Layer 2 of a small transformer language model trained on English Wikipedia (13 layers, counted from 0, width 128).
A neuron's activation on a vector x is SiLU(gate . x) times (in . x), where the dot is the dot product.

Input weights of the MLP neurons that the questions are about. A number n stands for (n - 500) times 0.00041.
n16 gate: 420 686 536 637 508 436 480 294 222 755 512 342 785 529 706 631 468 558 572 637 451 606 352 425 429 419 582 392 468 464 476 395 545 388 818 650 379 492 389 301 444 492 524 492 314 691 377 468 396 246 321 410 564 593 508 609 343 484 399 424 702 715 549 508 392 528 220 727 504 480 429 420 496 687 468 663 402 724 460 434 580 683 553 415 480 404 472 444 488 638 452 582 410 456 692 739 419 472 580 853 598 751 358 640 680 512 443 537 464 560 379 693 540 578 633 334 770 703 472 472 220 768 504 488 700 416 612 406
n85 gate: 508 288 546 685 668 517 356 397 479 470 652 517 701 278 392 388 383 659 471 530 444 603 437 504 590 348 543 431 508 677 580 424 552 341 550 564 656 517 645 357 589 647 449 619 314 550 337 462 408 428 692 410 617 525 425 487 416 602 264 312 698 547 603 378 807 751 610 525 446 404 678 462 475 636 547 589 406 441 580 819 362 213 854 496 795 417 614 429 470 440 327 449 308 731 300 492 334 644 370 429 42 663 314 496 201 441 292 741 276 538 711 526 550 466 648 736 730 542 542 436 492 479 474 479 529 634 467 462
n98 gate: 429 251 592 659 245 651 686 517 215 483 643 504 797 666 556 376 600 440 496 336 774 846 554 661 500 487 504 725 638 407 622 504 333 358 370 597 618 525 496 578 349 425 631 483 656 500 342 521 450 386 496 209 392 546 600 580 370 385 248 563 614 589 462 618 328 241 462 564 612 400 450 203 433 580 420 657 257 525 726 487 241 344 398 534 639 557 483 326 581 322 433 398 526 521 500 454 551 500 697 425 534 492 669 275 564 500 199 629 496 446 534 183 559 805 475 554 569 753 479 415 512 483 590 378 863 487 521 555
n112 gate: 382 270 358 492 426 759 500 625 415 319 405 306 402 692 419 543 488 286 535 567 544 644 480 569 481 33 564 504 621 591 236 551 476 508 233 409 311 346 403 553 768 312 619 448 429 695 416 578 433 378 520 400 402 689 527 390 323 130 441 500 390 369 296 484 527 488 492 603 570 691 392 492 492 504 675 580 636 437 363 581 277 569 524 270 504 336 563 465 357 512 579 436 504 606 671 406 595 484 441 585 472 613 180 414 592 461 595 347 481 543 682 660 508 484 449 330 626 461 351 536 469 641 436 397 707 316 594 312
n133 gate: 488 569 508 460 411 484 398 529 488 587 609 370 540 410 736 803 797 285 556 427 500 689 456 789 642 378 467 512 420 411 508 476 537 408 645 415 565 707 528 562 613 669 512 370 508 476 772 580 444 476 529 364 644 452 516 641 443 545 371 576 512 378 788 544 411 410 297 207 711 576 500 665 280 349 769 643 418 512 464 334 464 646 561 703 484 471 686 336 602 390 451 332 316 315 353 476 524 346 411 161 352 432 618 668 537 709 467 322 540 605 520 228 250 665 232 544 520 632 714 496 401 564 393 593 436 633 673 488
n188 gate: 678 173 607 531 646 629 478 732 557 573 616 504 451 712 728 619 549 413 345 357 414 591 496 278 848 491 455 450 394 366 607 460 536 438 367 549 402 446 666 523 460 332 388 608 410 755 486 509 292 500 537 677 654 451 544 429 184 649 335 646 313 719 432 469 589 275 272 312 430 279 364 385 456 585 334 487 287 624 757 505 659 775 505 657 308 301 504 676 635 617 728 523 464 567 387 571 226 576 602 553 703 549 670 712 274 646 437 277 316 522 433 436 695 778 719 176 426 658 420 325 448 686 247 496 372 465 540 699
n333 gate: 360 723 415 734 377 458 166 348 513 291 410 564 326 513 435 349 483 583 563 248 569 630 627 209 575 594 413 557 415 346 572 564 691 707 572 607 402 350 408 737 462 280 483 427 333 555 595 390 377 223 491 513 226 615 276 717 483 616 683 475 675 247 253 581 356 552 491 680 601 483 475 648 310 792 539 620 409 284 593 622 487 566 418 560 308 434 683 441 340 414 538 323 582 360 720 428 599 351 462 697 729 618 688 403 327 407 586 248 601 500 444 791 547 461 765 659 691 697 517 393 442 563 586 615 462 521 547 539
n417 gate: 463 645 603 525 397 389 541 310 443 626 455 285 352 362 664 463 402 466 279 277 370 450 537 479 584 264 563 551 672 504 554 451 420 214 319 674 434 434 710 542 426 455 488 429 558 614 450 389 627 566 675 429 218 516 504 743 368 363 525 688 417 314 471 858 360 562 579 413 411 369 225 533 459 745 550 775 655 451 365 428 545 819 142 521 632 735 410 581 446 546 517 433 529 365 579 578 334 599 574 496 458 480 620 504 617 635 508 378 752 590 607 483 299 487 322 820 632 646 348 326 331 455 475 645 639 656 541 337
n16 in: 448 151 584 468 607 341 588 778 386 516 536 496 456 451 574 197 571 549 385 516 305 553 619 653 695 480 386 726 524 684 456 695 472 520 249 468 448 432 715 525 344 488 592 339 319 480 476 575 794 364 632 618 453 480 496 524 392 613 400 425 656 408 561 692 377 653 311 589 712 516 527 512 567 645 552 593 703 579 635 676 488 504 399 568 692 409 392 607 516 577 344 581 553 214 625 536 585 712 679 410 528 575 504 540 853 301 339 520 512 631 552 467 520 512 424 461 570 303 592 267 613 591 277 688 500 122 512 443
n85 in: 428 679 411 652 563 517 432 478 404 431 547 696 336 324 374 362 660 747 634 390 560 573 706 500 359 611 543 378 555 704 504 555 431 416 132 555 254 441 471 526 580 736 445 376 675 483 229 563 475 360 386 737 404 538 428 703 517 573 690 517 419 692 642 530 411 406 615 487 508 437 579 420 529 291 346 402 552 622 462 856 609 94 573 453 475 738 699 391 599 564 602 380 804 441 479 450 761 398 614 734 676 513 509 571 496 411 338 587 471 470 517 573 340 561 317 333 430 642 390 236 719 273 509 530 807 268 508 736
n98 in: 410 738 663 470 367 521 543 760 343 693 698 171 500 496 892 564 257 452 449 427 653 526 410 585 743 491 531 606 474 466 461 324 408 295 500 656 483 569 580 544 242 171 526 539 219 636 377 320 367 599 794 167 589 380 432 487 668 396 479 504 672 193 688 607 449 309 470 435 606 577 508 440 675 574 418 587 500 415 603 504 244 642 552 543 371 656 624 445 591 487 638 679 422 367 400 521 387 358 856 407 552 385 340 487 653 449 426 755 377 641 353 206 521 592 509 453 605 453 362 582 420 483 356 388 338 260 329 439
n112 in: 553 599 769 618 626 557 475 546 464 216 480 410 321 541 467 383 322 554 618 541 729 529 678 479 241 525 492 706 602 373 545 394 488 662 410 393 541 307 732 567 463 439 631 496 180 750 712 244 675 426 361 404 520 496 354 492 541 583 598 622 467 525 359 353 378 244 426 549 363 634 588 281 585 319 360 504 492 342 695 521 476 391 525 574 251 432 516 629 413 434 348 388 438 748 413 306 652 422 581 315 550 285 681 520 529 472 442 746 436 516 549 787 256 291 566 456 651 206 349 644 468 520 550 352 459 496 257 409
n133 in: 603 357 569 457 551 440 448 425 335 623 323 695 534 509 452 508 457 249 342 47 408 951 419 571 416 392 434 411 491 375 388 349 421 683 457 119 616 392 534 411 642 526 400 643 543 500 281 461 419 668 745 785 709 500 530 590 362 696 466 432 625 444 623 599 397 517 288 747 508 534 441 684 308 509 548 430 360 645 449 707 389 429 718 881 651 589 517 257 635 596 595 478 491 333 387 436 613 319 453 237 679 176 604 334 548 577 339 548 377 599 297 447 474 381 491 386 496 470 367 561 378 560 483 621 598 706 483 312
n188 in: 621 725 379 472 741 175 538 471 339 571 449 458 607 656 695 344 334 457 750 519 675 604 333 278 586 669 576 677 579 668 584 621 576 569 751 182 537 430 381 471 612 440 266 458 725 638 604 593 583 780 601 491 639 374 695 616 374 618 644 630 883 580 718 365 737 608 580 730 289 528 564 588 560 326 322 533 453 754 421 648 380 452 373 552 556 853 412 422 519 467 589 585 425 291 165 366 660 687 718 468 268 565 257 389 557 361 425 681 280 286 463 486 533 343 360 422 613 656 318 528 710 528 552 977 380 365 435 632
n333 in: 778 638 582 505 441 518 670 495 428 467 454 394 636 343 570 505 473 425 532 363 351 342 672 661 536 289 551 425 223 829 660 354 267 599 660 734 491 514 388 603 354 505 693 105 422 410 556 554 650 413 590 272 749 354 464 723 409 735 509 672 591 495 444 500 596 477 431 449 747 514 527 881 794 509 298 431 365 618 373 327 441 434 685 128 619 154 573 590 191 666 482 607 592 477 694 410 339 683 495 437 551 378 431 441 732 591 505 584 433 477 500 435 650 98 422 590 487 464 719 651 558 654 704 628 672 168 613 361
n417 in: 362 671 580 687 518 518 779 345 641 208 661 608 665 604 395 487 456 93 527 702 286 264 655 565 360 563 395 624 247 581 576 460 532 602 567 518 518 155 693 698 379 513 433 387 496 337 477 86 691 245 421 573 496 790 447 192 321 554 473 522 263 401 591 496 643 626 406 617 553 801 623 464 403 338 383 694 568 389 451 280 504 339 450 379 496 500 464 403 378 807 549 468 328 589 450 562 536 388 576 372 532 496 293 349 527 464 302 719 685 545 675 291 527 354 312 671 587 240 625 469 622 460 459 303 624 277 340 464

Each question shows a token from some text and the vector x that enters the MLP there. A number n stands for (n - 500) times 0.0081.

"y": 331 619 426 387 653 459 585 414 415 620 485 386 598 437 269 605 663 582 650 431 593 577 327 535 440 503 443 415 521 571 519 350 761 405 660 423 518 442 727 424 449 547 421 686 705 433 542 655 563 299 628 569 495 547 375 430 649 674 342 540 560 386 540 407 531 436 595 502 335 541 644 366 489 382 522 391 573 562 332 511 494 392 671 481 470 374 506 491 398 310 537 586 507 597 650 379 418 432 349 510 556 535 671 611 599 607 430 524 537 558 466 461 559 558 460 475 446 316 536 446 436 699 469 734 434 456 551 522
The neuron with the highest activation: n98

" h": 538 641 496 421 582 651 312 423 508 501 397 453 588 611 555 529 538 448 339 350 567 425 424 401 467 489 377 358 304 568 576 386 607 447 318 534 398 623 612 375 499 617 532 496 609 435 558 364 532 540 526 581 366 608 640 660 647 432 548 478 607 670 408 395 523 208 556 584 499 713 480 523 520 660 485 528 344 333 454 365 367 756 387 375 478 347 329 501 380 603 452 440 552 607 504 519 560 568 786 571 445 514 461 430 298 493 371 507 524 581 661 475 534 429 461 491 500 595 504 370 342 553 538 598 342 443 507 527
The most active neuron and its activation: n333, at about 0.14

" of": 433 697 661 353 660 643 347 438 589 563 453 533 338 592 484 505 458 523 469 546 644 396 500 427 504 257 494 448 563 481 632 481 249 375 397 314 466 416 462 501 638 481 427 543 431 441 569 541 513 530 623 432 533 572 565 513 625 371 650 504 540 361 351 482 592 314 532 635 507 502 407 414 629 435 608 690 417 539 555 528 538 369 501 456 557 518 426 653 645 551 506 741 412 534 468 619 460 324 519 463 476 505 589 402 276 513 326 309 495 194 715 473 470 438 516 524 194 379 546 261 564 517 633 487 568 548 471 472
The three highest activations, in order: n16, n112, n333

"g": 250 587 614 373 205 440 565 414 589 461 390 584 271 485 506 473 572 479 523 277 712 506 552 513 507 500 689 607 511 468 466 645 452 454 485 565 578 384 593 450 626 501 632 632 639 501 370 499 724 529 574 370 495 585 450 356 507 593 344 413 405 539 619 668 451 403 527 500 492 409 508 241 242 487 392 512 552 541 343 320 620 662 628 468 502 413 329 388 632 593 538 512 499 428 570 569 661 545 332 820 327 555 408 716 462 621 482 479 600 589 422 463 352 392 560 545 474 495 567 712 581 485 644 549 457 531 394 411
The three highest activations, in order: n188, n417, n333

"ad": 651 529 483 387 543 426 703 536 457 351 579 312 440 324 595 517 549 663 433 589 521 676 617 499 510 412 327 567 563 679 394 635 594 465 442 505 556 529 466 537 358 436 306 488 634 581 439 542 430 618 439 646 492 666 553 480 652 546 500 522 577 568 507 510 488 489 507 619 622 463 574 647 410 611 670 568 466 617 544 418 468 560 578 610 747 436 388 570 337 609 592 501 514 546 467 608 366 602 737 452 678 606 437 725 439 619 503 569 499 611 552 407 638 604 701 486 423 579 715 607 696 386 578 225 404 556 437 490
The neuron with the highest activation: n112

"al": 443 539 548 511 381 471 610 585 472 276 374 525 499 488 726 465 486 434 476 540 563 337 520 419 424 316 477 542 569 686 394 531 478 668 391 519 510 373 509 689 462 463 484 495 491 538 376 278 604 507 509 356 225 689 425 588 556 368 568 396 527 589 575 458 507 501 551 589 572 505 695 493 374 446 586 534 458 684 389 603 341 471 619 499 386 433 607 710 495 303 501 722 657 663 421 550 488 511 572 320 732 607 529 473 525 568 280 595 402 650 592 486 540 398 625 411 295 472 538 452 451 465 412 573 608 425 333 396
Which two neurons fire most, strongest first? n112, n98

"er": 446 533 407 443 546 311 531 552 526 540 605 666 312 328 425 459 627 747 581 350 511 302 388 452 665 408 530 617 622 632 566 452 336 704 553 464 420 358 589 388 668 541 427 514 521 707 493 524 447 400 354 378 550 383 579 250 618 577 277 566 632 562 546 591 642 301 505 504 196 567 625 473 453 554 441 598 441 377 495 519 570 425 574 562 443 526 476 606 530 462 379 652 388 460 478 408 464 378 412 596 373 616 538 474 554 534 481 462 472 515 595 342 677 393 498 365 478 376 436 310 555 470 613 512 463 355 588 588
The neuron with the highest activation: n85

"e": 450 406 633 616 379 416 627 675 529 230 383 571 341 536 621 651 732 620 496 357 535 533 623 408 430 612 402 487 346 553 316 213 598 560 487 539 494 685 495 480 485 590 520 532 669 457 595 473 585 576 421 629 462 518 304 424 553 553 587 436 470 502 392 306 394 445 404 529 452 461 688 497 550 377 664 527 347 499 388 365 374 392 450 397 712 531 543 571 482 290 453 589 430 460 321 644 635 466 525 466 513 658 698 600 465 541 511 554 460 490 541 521 565 579 495 489 537 512 338 280 532 507 483 464 373 411 618 403
The neuron with the highest activation: n417

"ess": 516 490 460 480 674 672 513 606 494 468 385 562 307 507 329 572 636 451 586 383 376 419 428 395 566 347 550 497 591 517 358 609 369 535 756 449 657 493 436 417 558 466 255 382 558 598 566 559 478 557 665 464 350 454 705 638 593 745 389 624 472 368 516 559 726 349 468 492 475 583 491 578 478 513 408 435 386 463 462 521 734 555 428 712 487 342 487 243 532 477 501 526 590 617 373 391 440 294 505 552 300 579 511 480 440 532 460 539 340 667 525 385 401 487 487 459 374 569 540 500 491 430 357 383 312 475 705 381
Which two neurons fire most, strongest first? n133, n188

" J": 539 553 436 517 441 481 210 498 353 570 407 556 429 447 628 485 581 432 472 460 597 499 361 523 455 539 502 550 485 601 643 470 633 434 440 350 500 659 465 487 475 601 547 675 694 570 708 512 459 507 560 633 535 550 225 595 567 527 622 458 692 626 330 370 530 691 467 483 445 530 435 536 418 410 554 496 464 530 264 397 406 517 347 498 542 230 359 487 555 593 603 571 512 621 609 550 525 475 470 586 592 579 416 505 381 692 372 646 446 655 633 345 616 397 411 548 312 351 533 442 404 478 558 415 367 454 518 491
The neuron with the highest activation: n98

" and": 366 556 634 395 574 562 506 229 578 663 445 610 624 768 328 478 393 429 520 290 590 473 375 428 497 465 368 435 499 549 589 357 469 467 650 507 480 370 402 428 549 509 580 540 447 493 628 530 619 529 615 504 516 755 581 553 639 461 564 534 569 438 395 510 579 359 648 492 448 560 405 574 462 535 601 543 396 401 403 423 368 410 466 320 590 249 424 496 633 526 533 657 444 587 508 600 558 293 395 415 527 478 458 591 252 435 524 523 483 445 521 383 362 380 350 458 344 454 479 503 494 315 535 566 309 398 780 483
The neuron with the highest activation: n16

"u": 657 513 385 582 632 181 568 470 643 553 487 425 424 678 501 488 500 510 543 490 425 620 497 555 603 418 696 518 568 392 242 417 329 567 589 664 569 405 373 317 404 542 442 630 603 586 370 454 534 534 624 594 639 555 404 382 572 386 497 557 474 501 540 519 369 477 414 678 351 412 508 317 591 418 731 532 471 568 437 297 380 620 537 554 405 481 535 384 868 580 537 545 431 623 522 367 470 338 524 399 533 416 527 526 533 851 494 402 528 304 342 366 395 597 451 540 554 444 394 557 432 676 413 450 358 541 692 340
The neuron with the highest activation: n133

" the": 424 505 605 479 416 612 449 285 594 420 407 429 402 411 583 582 399 455 461 437 625 516 484 381 557 486 626 407 340 660 708 301 540 567 562 393 373 500 589 378 467 438 493 410 525 473 449 512 451 360 575 590 331 504 535 517 753 540 504 214 495 387 472 484 653 393 445 496 514 354 545 705 440 517 463 790 547 400 646 530 436 447 492 386 652 339 569 411 421 516 606 591 481 520 480 510 444 557 666 246 775 438 540 482 442 499 500 574 490 598 664 429 254 493 462 563 500 433 609 448 381 323 495 367 475 588 617 609
The neuron with the highest activation: n333

"\"": 558 462 381 348 598 360 377 470 305 725 553 457 488 454 549 493 537 444 503 523 545 393 402 584 430 348 473 360 429 503 651 478 448 527 627 379 793 487 535 426 316 348 685 400 658 531 588 433 598 487 634 584 362 699 385 484 549 469 530 656 624 468 415 517 531 366 318 434 536 568 599 428 474 573 400 462 285 265 651 601 567 561 366 370 551 497 301 619 382 581 468 505 480 569 571 557 579 288 470 533 467 668 434 618 381 513 351 546 619 712 411 382 530 573 489 446 613 377 347 497 506 612 431 369 395 361 551 568
Which two neurons fire most, strongest first? n16, n98

" Y": 507 669 386 500 421 453 282 449 315 522 467 480 582 456 419 518 532 634 505 471 696 605 364 484 395 542 421 592 504 658 654 380 582 446 420 452 494 533 362 423 493 654 392 589 652 496 709 507 409 455 470 714 447 591 445 468 587 453 545 544 600 527 529 421 623 489 383 475 331 540 415 671 428 399 583 479 477 522 348 448 496 660 389 448 565 223 381 388 479 416 705 582 522 752 609 536 406 495 476 462 571 565 405 589 436 493 404 618 422 746 698 502 636 582 433 378 354 350 536 535 370 540 475 369 361 335 405 403
The neuron with the highest activation: n98

"in": 670 526 492 519 449 563 494 443 526 216 444 493 600 514 420 256 494 488 597 365 506 390 553 516 396 534 470 340 577 601 552 626 684 462 423 327 387 414 619 276 648 420 349 535 577 645 446 605 650 544 583 563 345 431 485 264 600 421 514 476 562 462 367 358 571 561 475 245 500 407 615 408 406 632 329 488 584 554 336 428 449 553 503 430 433 486 520 561 741 361 444 457 253 589 563 352 444 508 483 431 490 555 440 573 340 671 413 494 412 293 543 289 602 586 686 433 264 515 445 372 557 707 561 566 617 408 545 508
The neuron with the highest activation: n188

"ing": 341 595 682 441 316 821 560 605 418 468 556 488 348 567 443 593 597 477 601 162 518 482 377 427 455 580 633 690 563 541 657 495 231 466 594 423 541 750 365 672 512 540 601 597 530 545 578 403 466 546 647 568 572 468 412 528 625 528 550 348 578 595 492 428 441 621 662 403 499 370 484 564 563 466 622 558 541 513 368 587 423 409 576 299 405 483 375 303 574 519 461 510 538 431 761 548 539 600 580 678 475 458 717 555 497 647 556 438 416 527 346 606 263 525 402 387 364 475 503 573 567 583 528 486 403 504 333 626
The neuron with the highest activation: n417

"s": 619 716 569 446 501 583 401 440 430 391 607 492 621 558 355 509 611 650 581 438 525 466 383 509 529 616 447 330 614 523 451 589 453 544 436 281 392 511 471 435 616 533 475 557 394 446 374 448 533 557 465 471 506 388 612 663 656 485 428 501 603 462 557 816 637 553 394 500 245 445 508 486 605 581 563 493 321 510 520 672 747 585 517 379 362 357 388 451 404 302 103 427 480 519 528 436 450 391 477 527 343 522 563 669 473 610 428 421 665 500 428 539 434 380 398 461 555 467 639 735 641 372 489 620 405 449 494 628
Which two neurons fire most, strongest first? n98, n417

" at": 492 690 582 444 590 571 426 386 598 626 405 512 474 540 460 556 581 420 414 381 509 368 403 423 486 578 472 480 426 511 715 549 443 401 281 397 329 657 594 518 469 483 658 555 489 619 526 414 427 640 595 545 339 564 796 511 641 420 305 543 585 450 415 351 641 471 619 382 733 544 482 522 456 525 734 513 462 557 528 640 345 564 333 531 424 360 386 526 617 583 511 513 560 599 684 535 558 562 634 432 582 606 391 464 275 518 439 524 484 458 658 443 473 383 386 454 229 462 357 466 626 274 423 534 497 514 370 463
The three highest activations, in order: n333, n16, n133

" with": 346 517 635 369 737 589 373 190 315 736 522 484 580 631 433 488 483 473 430 490 586 278 473 452 557 439 605 451 508 576 506 600 470 499 493 507 473 466 606 355 492 398 583 460 509 584 571 438 396 560 613 496 440 670 776 550 631 547 529 499 555 492 442 473 788 311 454 556 691 666 414 601 435 554 551 647 412 467 522 646 503 548 524 423 585 233 424 400 495 574 517 690 636 584 467 619 596 478 598 545 593 556 468 431 326 391 489 496 577 599 565 429 413 480 462 353 400 544 388 560 578 291 409 609 342 396 537 446
The neuron with the highest activation: n188